Layer 2 of a small transformer language model trained on English Wikipedia (12 layers, counted from 0, width 128).
Take only the direct path to the model's output, skipping the later layers: a vector added to the residual stream pushes a token's score in proportion to its dot product with that token's output vector.

Output vectors of the tokens that the questions are about. A number n stands for n times 0.014.
" Synonyms": -20 53 -3 20 -6 23 -21 -9 -9 -19 9 -31 20 12 -26 -21 16 -2 25 -31 12 -21 15 29 41 -17 9 25 3 -6 1 -22 19 -51 7 46 -12 -26 9 -11 12 -29 12 51 21 -40 36 -32 4 44 17 15 30 -39 -33 -42 22 11 31 -10 13 14 -7 37 -11 26 2 -32 2 -3 16 20 -4 21 13 -34 -45 -18 -2 -16 39 8 9 20 7 4 -37 8 4 26 -19 -36 24 -27 -22 -2 -28 -4 6 -10 -6 43 -17 -41 -36 16 16 24 15 22 -44 36 -27 23 22 -25 16 26 -18 -5 -48 5 -36 -6 -6 -6 -1 38
" Elevation": 0 12 -4 -2 -21 11 -7 -5 -27 -29 -41 -24 38 16 7 -17 0 -12 35 -19 42 -12 40 46 -1 -15 -12 6 18 -10 -6 -5 48 20 24 -1 -5 -26 -11 -16 34 -16 1 10 5 -50 5 6 6 12 -4 11 58 -11 -41 19 -9 46 -6 2 -4 46 42 48 12 24 -3 -35 -9 2 13 -2 2 16 -37 -2 -3 -18 -23 -44 -25 10 -13 -11 -10 -19 -10 26 6 28 -9 12 -27 -42 -1 7 -4 20 33 -9 -7 -18 -39 -20 -22 -6 30 1 -49 9 20 41 -28 -21 28 -36 -1 4 -6 2 -34 6 -58 -33 4 -23 30 2
"shaped": -11 26 -52 -2 -57 -3 -8 -15 4 -23 -32 -59 21 6 29 3 19 -47 -30 -12 47 -24 21 93 0 -13 6 35 -8 -58 18 -34 39 -37 26 -12 -30 -37 -2 11 15 -1 -23 33 19 -44 38 -28 -12 32 -17 47 0 -10 8 31 25 -14 20 12 20 3 21 41 27 9 -47 -4 36 13 8 23 26 16 16 -28 -1 14 23 -12 20 33 -15 24 -20 -50 13 9 -28 -8 12 -13 31 1 -7 6 1 -23 -7 -5 36 23 -23 -3 -11 -8 5 26 -31 -14 -16 40 -12 -23 -4 16 9 13 -1 9 -19 -4 -22 -5 -12 31 -2 -4
" court": 15 4 14 13 -6 6 -3 -20 2 -13 -28 -16 18 0 -14 -25 -34 -2 -9 -11 -3 6 -6 -1 8 23 3 -28 16 -45 19 -12 24 -43 1 11 15 -1 40 12 -2 -7 -12 12 5 -28 15 -6 1 1 -6 -10 4 -19 -1 -4 15 -49 5 20 4 -12 16 -10 36 25 10 -4 -5 26 23 -16 6 -6 -30 7 11 12 -7 -28 8 -9 2 0 9 -21 8 27 -40 -9 -1 0 20 -17 12 -1 -8 -1 -12 29 1 -12 -23 -13 12 33 10 9 3 3 -8 -20 -21 14 11 -38 17 16 19 16 26 -11 -5 12 21 -3 2 16
".": -27 -3 12 -3 30 1 12 27 -24 15 -9 -3 -1 -10 -15 17 -1 -4 -8 30 -24 35 8 -17 -18 -20 -34 14 17 6 34 -19 -22 13 -25 -34 3 14 1 13 -27 5 32 19 -12 21 -9 10 10 8 15 5 24 -5 -11 6 -21 19 -28 -10 -25 -12 27 -10 -16 -11 41 -13 -38 -38 -3 -2 19 -6 -12 15 6 18 -25 -36 24 2 -15 -33 23 19 3 23 21 -11 3 30 -16 14 -13 16 28 25 -16 -6 -23 -35 36 47 -3 -14 -9 22 25 -3 11 -10 2 21 -15 -3 -4 -9 -19 15 1 12 12 13 23 16 15 -8
"where": 2 19 -37 -15 -20 36 -5 -9 19 5 -37 -46 2 2 -19 -10 30 -33 39 -14 31 -26 28 -41 -16 17 -21 30 -31 -3 17 15 24 14 1 -13 -2 -51 6 -7 37 -16 -14 -17 11 -3 23 -17 -14 31 50 10 6 11 -57 -10 62 2 30 28 45 -4 -21 36 41 -3 -24 -46 0 1 39 18 13 10 31 -10 23 28 -36 9 -30 -8 -14 25 -33 12 -8 12 7 27 -35 40 28 -30 42 44 -28 -5 -36 5 75 15 11 51 34 -1 14 -5 -14 6 -5 -11 19 -23 37 -9 64 9 20 -53 -2 -6 17 15 -11 -26 7 -5
" pandemic": 14 -30 11 -6 -10 24 -44 4 5 -21 -25 -15 -4 6 13 -40 28 22 35 -3 -1 -5 4 32 13 6 14 -12 -8 13 10 -37 43 35 -4 -2 17 17 -3 9 32 -12 1 13 34 -39 45 -46 59 16 -7 -6 11 -18 -22 -49 42 17 82 16 16 -12 37 -2 -1 -16 -14 -15 14 25 30 20 12 8 -1 22 -26 10 12 -54 -49 14 -16 14 -6 -22 -31 -37 -24 7 -17 -1 26 -51 8 -4 -36 -18 19 48 2 50 15 -14 -19 52 16 -15 -23 62 -24 -10 -18 -16 1 -39 38 43 -8 -41 25 -6 2 -26 10 42 9 46
"over": -13 3 19 2 -31 48 21 21 7 -36 -17 -32 -34 3 -7 9 -13 17 -19 -37 -11 -16 16 18 -3 22 -11 -5 4 31 31 -36 -7 -5 -4 9 15 24 1 7 30 17 -27 -43 -6 5 8 -46 -1 24 29 11 -24 -10 2 -5 45 -29 -57 33 -36 0 11 29 -10 10 -1 -22 16 7 1 -4 32 9 10 -23 9 2 1 -40 -12 2 26 15 16 29 20 8 -4 -1 -15 -2 -13 13 48 2 16 -6 -33 -10 1 12 -23 24 5 1 12 -51 -50 -20 -21 19 42 -5 -38 -21 -20 17 -1 -17 5 12 2 3 -22 -51 0 -2
" NRHP": -44 32 -44 7 -10 19 -6 -16 -13 -14 -46 -35 52 16 59 -49 -4 -17 -6 -36 24 -17 33 34 18 2 10 27 -15 1 26 -34 15 -10 -3 40 6 -27 0 26 31 -38 -27 0 4 -38 -3 30 9 6 10 -8 48 -38 4 16 -50 -45 26 0 30 -15 33 11 27 -4 -12 17 5 -4 37 23 19 11 -29 -20 7 -49 -38 11 3 44 13 29 -32 -24 2 -6 -13 52 -9 -4 1 -20 -10 -28 -3 -21 -1 -11 -11 21 -29 -27 11 -7 16 -15 -14 32 -47 57 10 -6 -2 -26 14 38 23 -26 -12 -12 -62 32 -34 2 20 24
" Reference": 7 12 34 9 -51 26 12 -20 -4 -36 -22 -20 3 11 5 -28 31 -15 16 -22 18 -18 40 32 31 -55 47 11 -16 -15 11 -21 17 28 -12 21 5 4 12 -27 11 -32 -14 26 -6 -2 26 7 -1 34 -32 0 8 3 23 22 -12 -50 5 11 31 -17 11 23 44 -4 -28 14 -4 -24 12 9 -5 5 -19 18 3 -2 -28 -5 33 11 34 -1 -2 -45 -11 -14 17 58 9 -1 -5 -27 25 -18 -4 3 10 9 3 -7 -62 -18 -5 -2 21 -4 -5 35 3 64 -26 6 8 -6 6 11 -9 -24 -3 24 -3 -21 3 4 3 19
"ister": -5 -4 38 -42 53 13 22 -16 22 -54 -15 -19 24 0 -1 8 -23 -14 26 10 -23 -6 34 -14 23 19 18 -11 11 -20 36 11 3 -16 14 21 12 22 19 31 24 7 -21 -2 2 14 0 -9 7 48 -23 13 -8 -44 -14 52 4 -6 -13 19 7 -7 33 41 -13 -1 20 -31 -9 43 -8 -31 28 22 6 -10 -11 -8 26 27 -59 -7 11 54 -14 19 30 -13 -13 6 -36 4 24 -47 24 -1 -7 -16 1 2 -14 -2 14 11 -12 2 2 -18 -20 0 -31 63 4 -19 20 -28 -13 -1 44 17 -10 -25 -31 -9 4 -20 17 19
" venture": -10 -14 -17 9 -8 32 -20 28 -32 29 6 5 34 4 26 -41 -3 -6 5 -38 9 1 -3 -13 12 15 24 8 -4 -12 23 1 4 -18 -8 32 4 -22 17 11 10 3 2 3 11 -38 4 -6 0 19 21 -12 35 -4 -28 -48 28 2 27 8 -26 10 11 13 7 -9 9 -1 11 -8 34 0 35 3 -31 -38 -40 -4 30 7 9 -2 16 0 -26 21 20 -31 -9 2 -25 -2 -2 -40 4 -42 -35 -7 -10 -5 19 2 -9 -14 26 24 -4 18 -37 -27 -26 6 -40 -1 -24 -21 3 8 2 -7 -14 17 12 -20 -3 -34 9 17
"iving": 2 8 -8 25 8 54 25 8 10 27 7 1 -16 8 9 -11 -21 -24 17 18 20 -15 8 54 9 25 -22 12 -12 39 17 -18 -1 32 -20 17 -12 -2 16 -37 17 -34 -8 -20 20 -56 -4 -78 -3 38 -17 28 7 -23 -68 7 44 -1 16 25 10 7 14 18 0 34 -5 -33 30 14 15 -10 -4 42 41 -12 26 23 -11 14 -14 1 30 33 -9 -6 -33 -23 -22 16 -22 -5 4 5 35 -28 3 -15 21 1 24 -9 26 33 19 -8 23 17 -18 -2 -20 33 -6 31 -5 6 18 20 54 -12 -30 28 -16 15 24 12 -9 10
" Flanders": 5 46 -9 -4 -32 15 -11 19 23 -15 11 -22 13 13 -19 -13 29 -8 11 -8 11 -53 -9 -16 -1 14 -20 3 -32 -31 25 -12 27 3 23 25 -40 11 9 12 -3 28 -10 31 14 5 18 4 2 19 41 6 11 -33 -7 -6 1 -16 -3 28 -8 1 8 10 12 -9 -23 10 16 29 1 -24 1 4 -21 36 -7 -31 18 7 -37 -2 36 28 -32 -30 -15 6 -17 38 -3 6 10 12 22 14 -14 1 -1 -10 48 -7 7 -70 25 9 28 -9 0 15 24 13 -32 14 -8 -21 -21 17 -10 -5 19 -14 8 -24 -26 3 11 -12
"dra": 12 32 -32 -3 -24 -33 -28 -17 -18 -30 -25 -16 36 1 38 17 5 18 -1 13 11 17 52 1 5 30 8 -24 -10 -9 -3 30 10 -43 14 1 6 10 -5 -3 1 -32 -16 1 4 22 -5 -7 -7 -8 -18 34 23 -46 -2 25 7 -22 36 -20 66 25 -4 26 16 -16 21 5 -5 -3 4 -9 -3 31 6 23 -38 -15 22 -7 1 -11 -32 -37 -10 -21 20 -31 -32 -11 -10 20 -30 11 -8 0 2 -22 2 -15 51 -17 -15 5 0 -14 22 54 -6 -11 4 4 35 -26 -4 -14 2 24 -41 13 9 32 -50 -8 -5 -18 54 -2
"ets": 7 52 36 23 43 35 -1 -8 1 -6 14 -4 35 2 31 -14 20 5 -21 11 -4 6 -27 -15 -22 -6 -16 -38 8 -18 18 -4 13 7 -21 53 -5 27 -17 -4 16 -36 2 20 10 -3 25 4 24 34 -10 46 1 1 -12 29 -6 39 -14 68 23 -18 3 14 6 -11 14 11 37 24 -21 15 1 11 -26 -25 -9 11 -5 4 -41 4 34 2 7 0 8 -12 -14 -21 22 15 -9 7 16 12 1 -23 56 34 8 42 11 20 19 40 3 -6 21 14 16 8 49 5 30 -7 -33 21 25 -13 -28 -28 35 -1 22 15 -34 29
"it": -15 -23 35 17 38 -9 13 -29 -20 42 31 5 -28 3 15 -12 -4 -4 -14 21 2 15 -5 -11 18 25 16 7 7 -3 10 17 -29 -2 -7 -31 33 15 -9 3 23 -23 23 22 -16 15 6 8 12 -10 -3 5 -30 -11 34 5 25 -20 -16 -21 0 3 4 7 2 -16 15 -8 -16 26 -8 31 9 21 11 20 28 30 3 23 -34 -24 9 -3 -10 35 -20 3 -19 -17 38 1 5 -29 37 -5 24 -5 -11 1 4 11 5 20 15 -12 9 22 28 -28 -3 26 16 1 37 10 1 26 -6 18 9 2 -39 -26 -16 -8 1 6
"edited": -23 -3 -20 -34 13 -16 10 26 -8 -43 15 -19 -10 19 5 -9 -18 -32 -15 25 12 -1 1 43 2 -21 54 17 -36 -14 29 15 -11 -34 -48 28 -48 2 25 4 -13 -19 -10 69 27 -31 23 -17 10 39 -3 5 -31 24 1 32 14 -20 38 56 42 -26 15 42 23 -8 -27 10 32 39 -8 -10 37 32 -5 -45 19 -32 -20 -1 -1 -1 8 -3 -12 6 16 -5 0 50 -16 -51 5 -13 14 -30 -10 -19 -13 -29 36 -3 -13 -6 15 21 -10 -7 -18 -5 -43 59 -23 2 -15 -1 5 29 10 -10 0 17 -63 -1 -31 -7 11 18
"din": 36 -6 -27 -12 -4 7 -8 -27 43 6 15 19 41 1 25 16 -35 -11 3 22 4 7 29 -10 -11 30 -1 -13 -35 -7 -4 -19 23 23 -35 -3 -24 4 -9 -5 -5 35 -30 27 2 50 11 -40 28 -2 12 7 14 -8 4 19 0 -17 -8 3 64 1 -3 4 -18 -8 30 -4 18 -18 33 39 -22 11 19 -4 -21 15 14 -15 -22 -25 -29 9 3 2 18 -44 -36 24 -27 5 9 -17 9 -29 8 -46 -15 11 29 0 11 13 -20 23 0 15 3 -36 -26 -5 -46 2 13 -8 -12 -2 18 1 -14 1 -19 15 -12 8 -6 14
" Age": 54 42 -12 -14 4 8 2 6 22 -32 -1 -36 42 0 -8 -12 -4 -7 12 -20 23 -25 37 43 5 -16 27 12 2 13 -1 -39 28 -9 13 28 -17 -20 13 9 12 -25 22 2 20 -35 -20 -1 -26 20 0 -2 -4 6 -1 14 -6 -42 22 -8 26 8 -15 19 0 -40 -6 -28 14 20 9 -27 -4 -1 -11 10 -25 33 26 19 2 -1 -7 -10 0 -14 3 -4 11 -8 1 -46 32 8 -10 -22 -7 -1 51 7 33 11 -49 -12 1 24 21 -12 16 47 10 22 -23 11 0 -1 1 16 19 3 -31 -22 -6 21 -7 5 4 23
" Ltd": 13 21 6 -6 -28 -7 -11 45 -36 2 4 -3 -11 -1 29 -44 11 -20 16 -46 -15 -34 34 -14 11 13 32 42 -14 -23 35 -33 -5 1 -41 12 -1 -7 -4 17 -4 -36 -23 -1 19 9 14 -32 16 -13 2 -6 30 -42 -59 -24 -29 -39 8 3 -3 3 -8 23 -13 11 7 -29 67 -17 15 25 7 13 -30 -16 -9 -8 -31 10 -15 12 -7 61 -18 -44 26 -19 1 22 -19 15 1 -18 34 -9 -13 8 20 -7 -25 25 -4 1 -10 17 -15 -3 2 1 -39 36 -6 -14 25 7 4 4 -9 -1 7 -11 -37 -1 8 -11 26 13
"other": 16 6 8 -5 26 15 -5 -12 31 -62 4 -29 -8 4 20 13 15 -11 34 -17 42 -28 -12 -15 29 19 -22 22 13 40 15 -20 16 -37 17 70 53 -8 3 13 0 -7 4 8 10 -45 25 3 -17 41 17 3 -6 -13 -2 28 54 5 10 18 13 -20 18 14 -10 -18 26 1 2 8 -4 -24 35 15 -19 -60 21 -1 -13 12 -15 -19 18 20 -17 -19 24 -39 -2 11 -49 1 -7 17 13 23 2 4 13 21 -9 9 10 6 14 -17 38 -23 -11 31 2 21 -12 -6 -11 3 -5 -39 12 12 -22 12 12 -33 -14 -12 -4 -20
" Pld": 56 -5 -35 -22 -57 2 -7 19 -6 -20 -1 -20 45 21 19 3 31 -31 -21 -2 31 -36 75 8 12 14 -16 21 -21 -13 -5 20 42 4 35 20 -35 -6 12 6 24 16 -47 5 17 -23 38 -8 47 2 -26 42 6 -17 -26 5 12 -6 22 -8 22 37 58 49 1 25 14 -30 62 9 20 -23 24 9 -27 -40 -39 34 41 8 -12 30 -2 -19 -60 24 -23 -28 2 1 25 27 45 -24 -8 0 -16 -1 20 -16 1 10 -25 -13 21 12 4 4 15 48 29 59 -36 -31 -27 22 44 -8 -20 -28 -7 -40 -19 4 10 -15 -58 -9
" river": 12 60 -17 20 -33 13 -8 -22 4 6 -23 -22 19 1 33 -8 -2 -9 -6 -38 26 -11 17 23 4 11 -5 9 0 3 18 -37 5 -9 22 -28 4 -30 7 25 23 1 -12 11 10 1 -6 -10 8 5 -4 -17 51 -44 -35 -19 24 1 37 44 -11 54 22 -1 0 -3 -8 -25 -7 22 3 8 14 0 24 -23 -27 11 -7 0 -4 -11 -7 0 -9 -26 13 5 -28 11 -3 -2 3 -18 6 -11 15 8 -9 16 35 17 -32 -4 -3 28 11 2 11 4 18 -16 -35 -31 -2 -19 14 13 -19 -9 -29 -23 -10 -14 4 -14 -10 9

Each question shows what one neuron of this layer's MLP adds at an activation of 1. A number n stands for n times 0.0059.

n161: 6 8 2 -1 10 6 -15 -31 -19 -21 2 -8 22 -5 -5 45 2 15 9 -24 12 27 6 -8 -18 25 -7 -23 -5 -4 14 14 -15 0 15 22 -3 -24 -21 -35 40 1 -26 -16 1 27 -31 25 -21 -12 -21 15 16 18 8 7 10 21 -3 -32 10 -4 5 8 25 14 8 -26 4 -13 12 -29 6 -39 -6 -11 42 -8 -38 -1 -17 -2 -16 -9 9 -18 2 -14 15 1 -8 -4 -10 34 -13 11 -1 32 5 -1 9 -22 -22 -5 -22 32 27 3 -11 -1 -10 9 -22 -16 13 -6 6 -7 -18 20 -6 -12 -4 -21 20 6 2 5
Which of these tokens does it push up most? " Elevation"

n240: 21 7 9 -2 0 -21 -29 -8 -16 -9 9 13 23 -1 -21 16 0 -1 15 5 2 -14 -8 16 -15 -4 17 -2 -29 8 -21 -11 -2 -15 -11 31 -21 7 22 15 16 -6 -10 9 16 23 7 24 4 21 35 8 14 20 -9 19 -28 -4 28 1 6 -19 -25 10 7 5 12 32 19 5 37 -12 -13 -1 6 8 12 7 -14 1 -12 1 -19 11 -10 9 -17 8 -14 12 11 -10 27 -5 -6 -22 -7 5 7 11 18 15 -23 -2 -3 1 6 11 22 -5 9 11 -11 -22 23 7 40 4 14 12 6 -4 -1 -9 26 26 -13 2
Pushed down most: "over"

n76: -10 22 -3 3 -20 -7 -7 -6 -13 14 5 1 5 31 -7 -12 -10 20 -10 -15 -25 9 -9 -12 17 -8 -3 8 11 1 26 -6 2 7 -4 5 8 -3 5 -9 -4 14 15 6 49 -5 -9 -13 13 -17 -4 5 -4 -18 6 2 -9 -2 -8 7 20 8 -12 1 10 15 2 -4 -19 17 -32 -17 -24 17 12 9 1 -9 -13 14 5 17 9 24 -4 -3 -25 -5 -6 -14 9 -5 13 -5 -1 5 7 3 -6 -4 -2 -9 15 -17 -12 12 14 3 -7 -4 -5 7 -27 17 10 -18 -3 -8 14 17 -18 -6 -10 10 16 13 -17 24
Which of these tokens does it push up most? " Synonyms"

n248: -21 4 -8 -15 5 -17 -18 -6 15 3 19 -11 -25 -2 6 25 -7 -7 15 22 8 18 30 -13 -6 23 -9 -4 8 -11 -14 -12 -4 -14 -9 7 -25 12 12 4 -14 -19 9 27 17 11 -21 16 5 -10 -2 -3 -9 7 12 9 -5 -9 18 -5 -15 8 9 -5 1 18 -13 7 0 5 -7 2 24 -15 13 -13 -12 13 13 -7 5 -9 -4 -9 -3 9 2 -26 4 -4 -8 -3 -5 -3 -4 -8 -16 5 24 7 20 17 -20 2 0 -24 5 19 18 3 -20 -2 -2 -29 2 2 29 12 -14 14 8 -11 -6 -2 2 -23 -11 -9
Which of these tokens does it push up most? "dra"

n199: -9 3 2 -15 4 -17 3 2 8 -18 3 -8 6 1 3 24 19 1 26 -9 8 9 -1 -30 -20 -8 -11 -29 9 -12 7 6 -3 -9 30 -2 -11 19 2 11 -2 13 -14 19 -10 -39 0 -7 14 -2 0 0 -16 -10 -2 11 -24 0 23 -10 22 -9 -10 -25 5 -1 0 1 31 -2 -8 -14 16 6 33 13 -17 -5 -15 -36 10 -14 3 -24 11 22 10 -5 27 8 -10 2 0 48 30 12 2 18 14 8 -7 -5 -12 5 -20 -13 21 6 -11 -15 -9 -10 5 6 -19 -15 3 -1 23 20 -19 -12 11 8 -7 -20 7 17
Pushed down most: "it"

n46: -9 8 0 -15 15 4 17 -35 -9 17 -3 0 1 -36 12 1 0 -14 28 2 18 19 7 -11 -2 9 11 9 -8 -10 -18 -44 25 8 -1 -4 -23 -9 4 33 12 2 2 -7 -15 1 -23 -14 -20 -6 -8 -4 -16 -7 -6 -8 -2 -6 8 14 -7 8 -6 -11 8 -9 4 -13 -4 24 5 -14 12 1 15 34 18 -4 17 -20 -5 18 1 6 24 25 15 -11 12 16 4 7 -5 -9 20 -4 -7 -7 7 -17 7 4 1 29 21 -21 -23 -5 3 7 18 13 4 -14 -39 -2 -2 2 -11 3 21 5 8 -17 22 -6 11 33
Pushed down most: " Synonyms"

n32: 7 -17 -17 -11 17 6 -24 -3 8 1 3 1 11 18 -11 24 7 4 -5 23 8 -9 18 3 -15 8 13 -10 -19 -4 -13 -1 -3 -2 20 -1 3 -13 2 13 16 2 -14 -1 -7 9 20 8 -24 -1 9 11 -10 -2 3 5 9 -1 -3 -8 -8 1 -13 4 -5 11 -1 11 -2 -10 -14 1 -4 6 6 19 -16 -9 6 2 -5 -25 -25 -11 -9 -25 14 -9 12 -6 -4 -12 -12 23 -15 -15 -9 -2 9 -5 -9 -4 -5 6 -10 26 0 -5 5 -11 -4 4 16 -5 -12 9 -7 -3 -17 15 -5 17 20 15 -8 -6 4 -6
Which two tokens does it push up most, strongest first? "dra", "din"

n56: -12 -36 24 -2 -1 -9 39 -12 -1 -6 -4 29 -24 -33 14 -10 1 5 21 -2 28 -1 13 -27 3 17 -25 -6 8 -5 -13 26 -17 2 -5 13 -3 -2 16 -10 0 14 6 -8 -28 12 22 14 -7 -24 16 0 2 25 2 -16 37 -41 -22 -15 -9 -2 -15 29 -2 1 23 1 4 3 -22 18 2 -17 1 21 6 -20 19 7 7 -31 -5 6 11 14 -25 16 -7 16 -36 22 -12 2 22 -4 -1 7 2 -51 -23 -4 -10 9 16 -7 -13 13 35 -3 34 -9 -7 -9 -28 24 -5 -26 -23 28 3 -5 -14 31 -5 -4 17 -3
Which two tokens does it push up most, strongest first? "it", "."

n29: -4 -28 1 -18 -15 22 23 9 -16 -1 15 -11 -5 -1 1 -7 15 2 2 -6 -10 4 0 3 10 2 9 -6 -3 -3 -2 -3 9 -4 -23 5 17 2 7 -26 0 -13 -13 -6 3 1 12 -13 -9 3 -15 -5 5 13 -10 0 -10 -18 14 9 16 4 3 -2 7 12 -11 10 -17 -1 -21 14 9 10 -4 19 -7 -1 37 -6 -4 -10 2 -22 8 -24 -23 -9 14 -8 11 27 40 4 15 -2 -12 11 8 4 -22 -9 8 19 -5 16 7 13 -11 14 -28 16 0 3 5 21 15 16 13 -11 0 -4 4 -10 -12 -8 0 -5
Pushed down most: " river"

n92: -11 -13 14 -3 8 -4 -4 -4 -23 -3 0 9 3 -57 9 14 -5 -8 -9 -3 -3 -1 -1 0 -21 10 -6 -3 2 10 1 -20 13 -30 -15 9 5 -6 6 15 11 19 -4 -6 10 -25 13 18 -6 4 -14 -10 19 9 0 14 -34 10 -13 15 18 -7 2 4 3 -23 15 1 2 -17 17 5 5 9 -5 23 -12 -2 -6 -2 -13 -15 8 -14 4 -2 10 22 9 -16 -18 17 7 15 -7 26 17 -9 14 10 -15 24 12 23 4 -8 -25 -1 14 12 -4 -7 12 27 6 -13 0 12 21 -4 -14 -16 2 -5 -19 12 -1 15
Which two tokens does it push up most, strongest first? "ets", "."

n217: -1 13 -31 -11 -7 11 -1 25 -32 -21 -7 -22 -13 -8 -10 -12 28 -1 -17 17 -13 2 -9 20 6 -9 -17 -13 6 14 11 9 4 -14 8 -7 -2 -2 7 6 -5 5 7 -5 12 8 -6 -24 0 -6 -15 -13 6 -13 18 2 -3 5 1 -6 2 3 19 -12 2 28 -12 -10 -6 13 -4 10 -10 -15 -3 -2 -10 -13 -7 -36 7 21 10 1 15 10 18 5 -31 -7 -18 5 5 13 7 4 28 0 -4 19 -8 -36 2 14 -9 5 30 14 12 3 10 -9 6 -4 -24 -13 20 3 5 -25 -29 6 -1 44 -7 0 4 6
Pushed down most: "it"

n112: -13 -26 -10 18 10 -20 -5 -18 -7 19 5 17 3 -19 0 6 -12 12 -17 -4 -2 -17 0 8 8 8 -13 5 2 -2 28 17 -37 -5 -22 13 61 -3 -17 -11 5 15 -10 -12 27 -1 -3 -2 -7 2 -21 1 14 -5 3 -4 -3 12 -1 0 13 1 -8 30 5 -18 10 17 -7 12 -17 16 11 -11 -13 2 -6 11 -4 6 -3 -2 2 -2 10 6 24 18 6 4 -11 12 11 1 -12 -7 9 27 1 -5 -14 0 -2 31 8 -37 -18 -2 10 -11 -2 -19 27 17 22 -2 3 8 5 5 0 -6 -13 12 -1 2 33 7
Which two tokens does it push up most, strongest first? "it", "."

n53: -5 -17 -13 -19 -28 8 9 -9 5 -10 -11 10 -14 2 20 -8 -1 6 7 -7 -7 31 -4 -11 -6 2 -28 -19 -21 -7 9 8 0 8 18 -2 16 11 -18 5 -4 -16 -9 -10 9 -4 33 8 10 7 -5 -9 8 10 -6 -3 -7 -13 -10 8 7 1 13 -1 16 -8 14 -6 -2 -4 -19 3 -8 8 2 -14 -3 6 -12 -13 1 -4 -3 -3 5 1 9 -4 13 11 -2 8 21 10 -13 -10 17 -14 -22 15 5 -7 -14 10 -6 -2 9 9 -4 -13 16 -13 5 10 3 -12 -1 -30 -16 40 1 36 -8 2 0 -16 -6 6
Which of these tokens does it push up most? "dra"

n170: -3 19 4 -22 10 -11 -7 -13 34 25 -1 -6 6 34 12 -4 -11 29 -9 4 16 25 23 1 9 7 -2 28 -10 -2 5 16 25 21 7 35 -21 -3 -4 -15 -13 -29 -9 24 -10 -20 -13 -5 -33 -25 -33 14 -3 -8 -42 -11 -11 27 -9 -20 7 0 -6 4 9 -1 3 12 6 -3 -20 3 3 -13 -7 -28 -5 -7 -19 11 4 2 8 29 5 7 -6 25 -4 -6 -18 8 0 -6 -3 14 -26 1 28 -7 4 -22 8 -34 -18 -14 4 -3 14 13 -18 18 -4 1 2 4 -12 -8 -12 14 7 4 14 9 -5 4 9 22
Which of these tokens does it push up most? " Synonyms"

n60: 33 24 26 21 8 -16 -9 -33 3 -11 -18 26 -7 -87 -6 -16 6 2 -2 19 14 -18 24 -3 -12 -10 16 5 6 -8 -4 -27 40 5 -48 16 -44 -2 19 43 7 -3 18 -35 -12 2 -5 1 17 17 27 7 5 18 -30 -36 -20 -11 21 2 -11 10 -16 15 -17 2 -34 33 3 -15 -33 0 5 -27 -14 2 -13 17 4 7 27 -26 -5 8 -23 13 11 0 12 -18 3 17 10 -19 -34 -18 -2 -26 18 -11 29 12 7 10 1 -9 7 -6 -8 13 2 4 -10 -10 7 2 -6 10 -1 22 22 2 22 -22 1 15 -6 -4
Which of these tokens does it push up most? " Age"

n160: -2 8 -7 14 7 -9 -18 -21 15 15 -4 -2 11 -9 -5 -15 -15 -9 16 -7 15 21 -7 31 -7 -2 -17 -3 0 -6 -29 12 -11 6 -5 -11 21 -7 -20 3 -3 9 -23 6 -7 -11 -28 22 -15 2 -15 -13 16 -15 -25 1 13 6 19 -2 -19 11 38 -24 -18 -16 14 -14 -15 -5 -5 10 13 -11 15 19 -11 -4 6 -6 27 2 13 -32 7 -37 20 -19 13 0 12 12 12 15 -10 10 3 12 -28 3 13 0 -13 7 16 26 0 7 8 -2 37 -33 -26 -18 0 13 -3 17 -18 -7 -24 -16 -3 3 -11 -6 -14 -11
Which of these tokens does it push up most? " river"

n122: 13 6 1 -9 -41 -9 0 21 -10 -7 11 5 -3 -34 -8 -10 23 18 -9 -19 -22 6 -13 -18 15 4 -16 12 -6 -6 14 0 11 8 10 -23 -33 -22 -21 -24 1 14 8 -22 1 7 29 3 -35 -7 0 -6 11 14 -12 42 9 16 -9 18 -32 5 -7 18 -17 13 -7 19 17 15 -20 -11 15 -4 -20 -16 0 7 12 -20 -22 1 -17 20 24 1 7 -27 -31 -28 26 -10 10 -6 -2 -20 -7 -7 -28 -4 -9 18 -10 -8 11 30 14 -7 -27 3 -34 18 11 -17 1 -3 -22 8 -1 8 23 23 2 -4 19 5 -8 39
Which of these tokens does it push up most? "over"

n35: 10 8 4 3 -16 -3 -12 -3 -1 -11 -19 -17 -12 8 0 -6 -11 2 -13 5 33 -23 4 -4 1 10 -5 -11 -2 -13 34 -20 12 -3 1 3 -6 -2 -16 -29 3 1 -5 25 3 -7 0 -5 -1 5 5 -2 0 -1 -17 -3 19 20 20 -8 7 -3 -12 12 3 -1 -18 -13 -7 6 -25 -13 1 5 6 2 -13 -1 -8 7 3 -14 13 -13 2 11 4 -4 -13 5 -6 -28 -4 10 -5 -15 -28 5 14 -14 -11 4 4 -6 -12 -18 1 1 -7 6 -28 2 -2 16 3 -3 -5 -10 -3 -14 -5 11 -1 -7 -10 9 13 15
Which of these tokens does it push up most? " Synonyms"

n39: 17 33 12 -1 -8 -22 0 7 -12 19 -21 -31 -12 45 3 -11 -10 35 -10 -2 -5 -11 45 7 3 20 19 0 4 2 22 -16 6 3 10 8 6 6 -18 2 9 -22 -19 9 -5 -26 -19 -21 15 15 12 -6 14 19 -2 -8 53 -26 17 6 3 7 -1 11 11 2 -9 26 0 2 -14 14 19 18 26 9 1 10 23 31 6 -31 8 -4 0 -35 -15 3 8 4 -15 -9 -33 -13 26 6 10 -22 -3 10 0 -13 -19 24 -8 -1 14 -12 -3 -19 -4 4 2 3 -4 -12 3 17 30 -18 4 2 7 6 48 20 -2 12
Which of these tokens does it push up most? "iving"

n305: 11 6 -8 -5 2 -25 3 -16 4 -37 -5 -4 -26 8 -11 -12 -2 15 -15 -9 17 -29 1 9 1 -27 -18 20 -15 4 3 30 4 -1 43 13 -4 6 -14 7 6 -29 7 9 4 15 0 -4 8 2 0 27 0 36 -15 5 0 7 5 -10 -23 -17 4 -1 20 -24 21 -5 -6 -11 18 -1 5 -19 24 1 -6 -11 -19 -9 0 -10 -7 -7 23 -4 -34 -4 -14 -25 19 -16 10 -20 6 14 -44 -11 17 -9 -5 -7 27 -11 21 -32 -2 -13 6 1 -17 9 -8 16 -16 15 8 -17 18 -4 -8 15 -14 18 16 2 12 -6
Which of these tokens does it push up most? " Synonyms"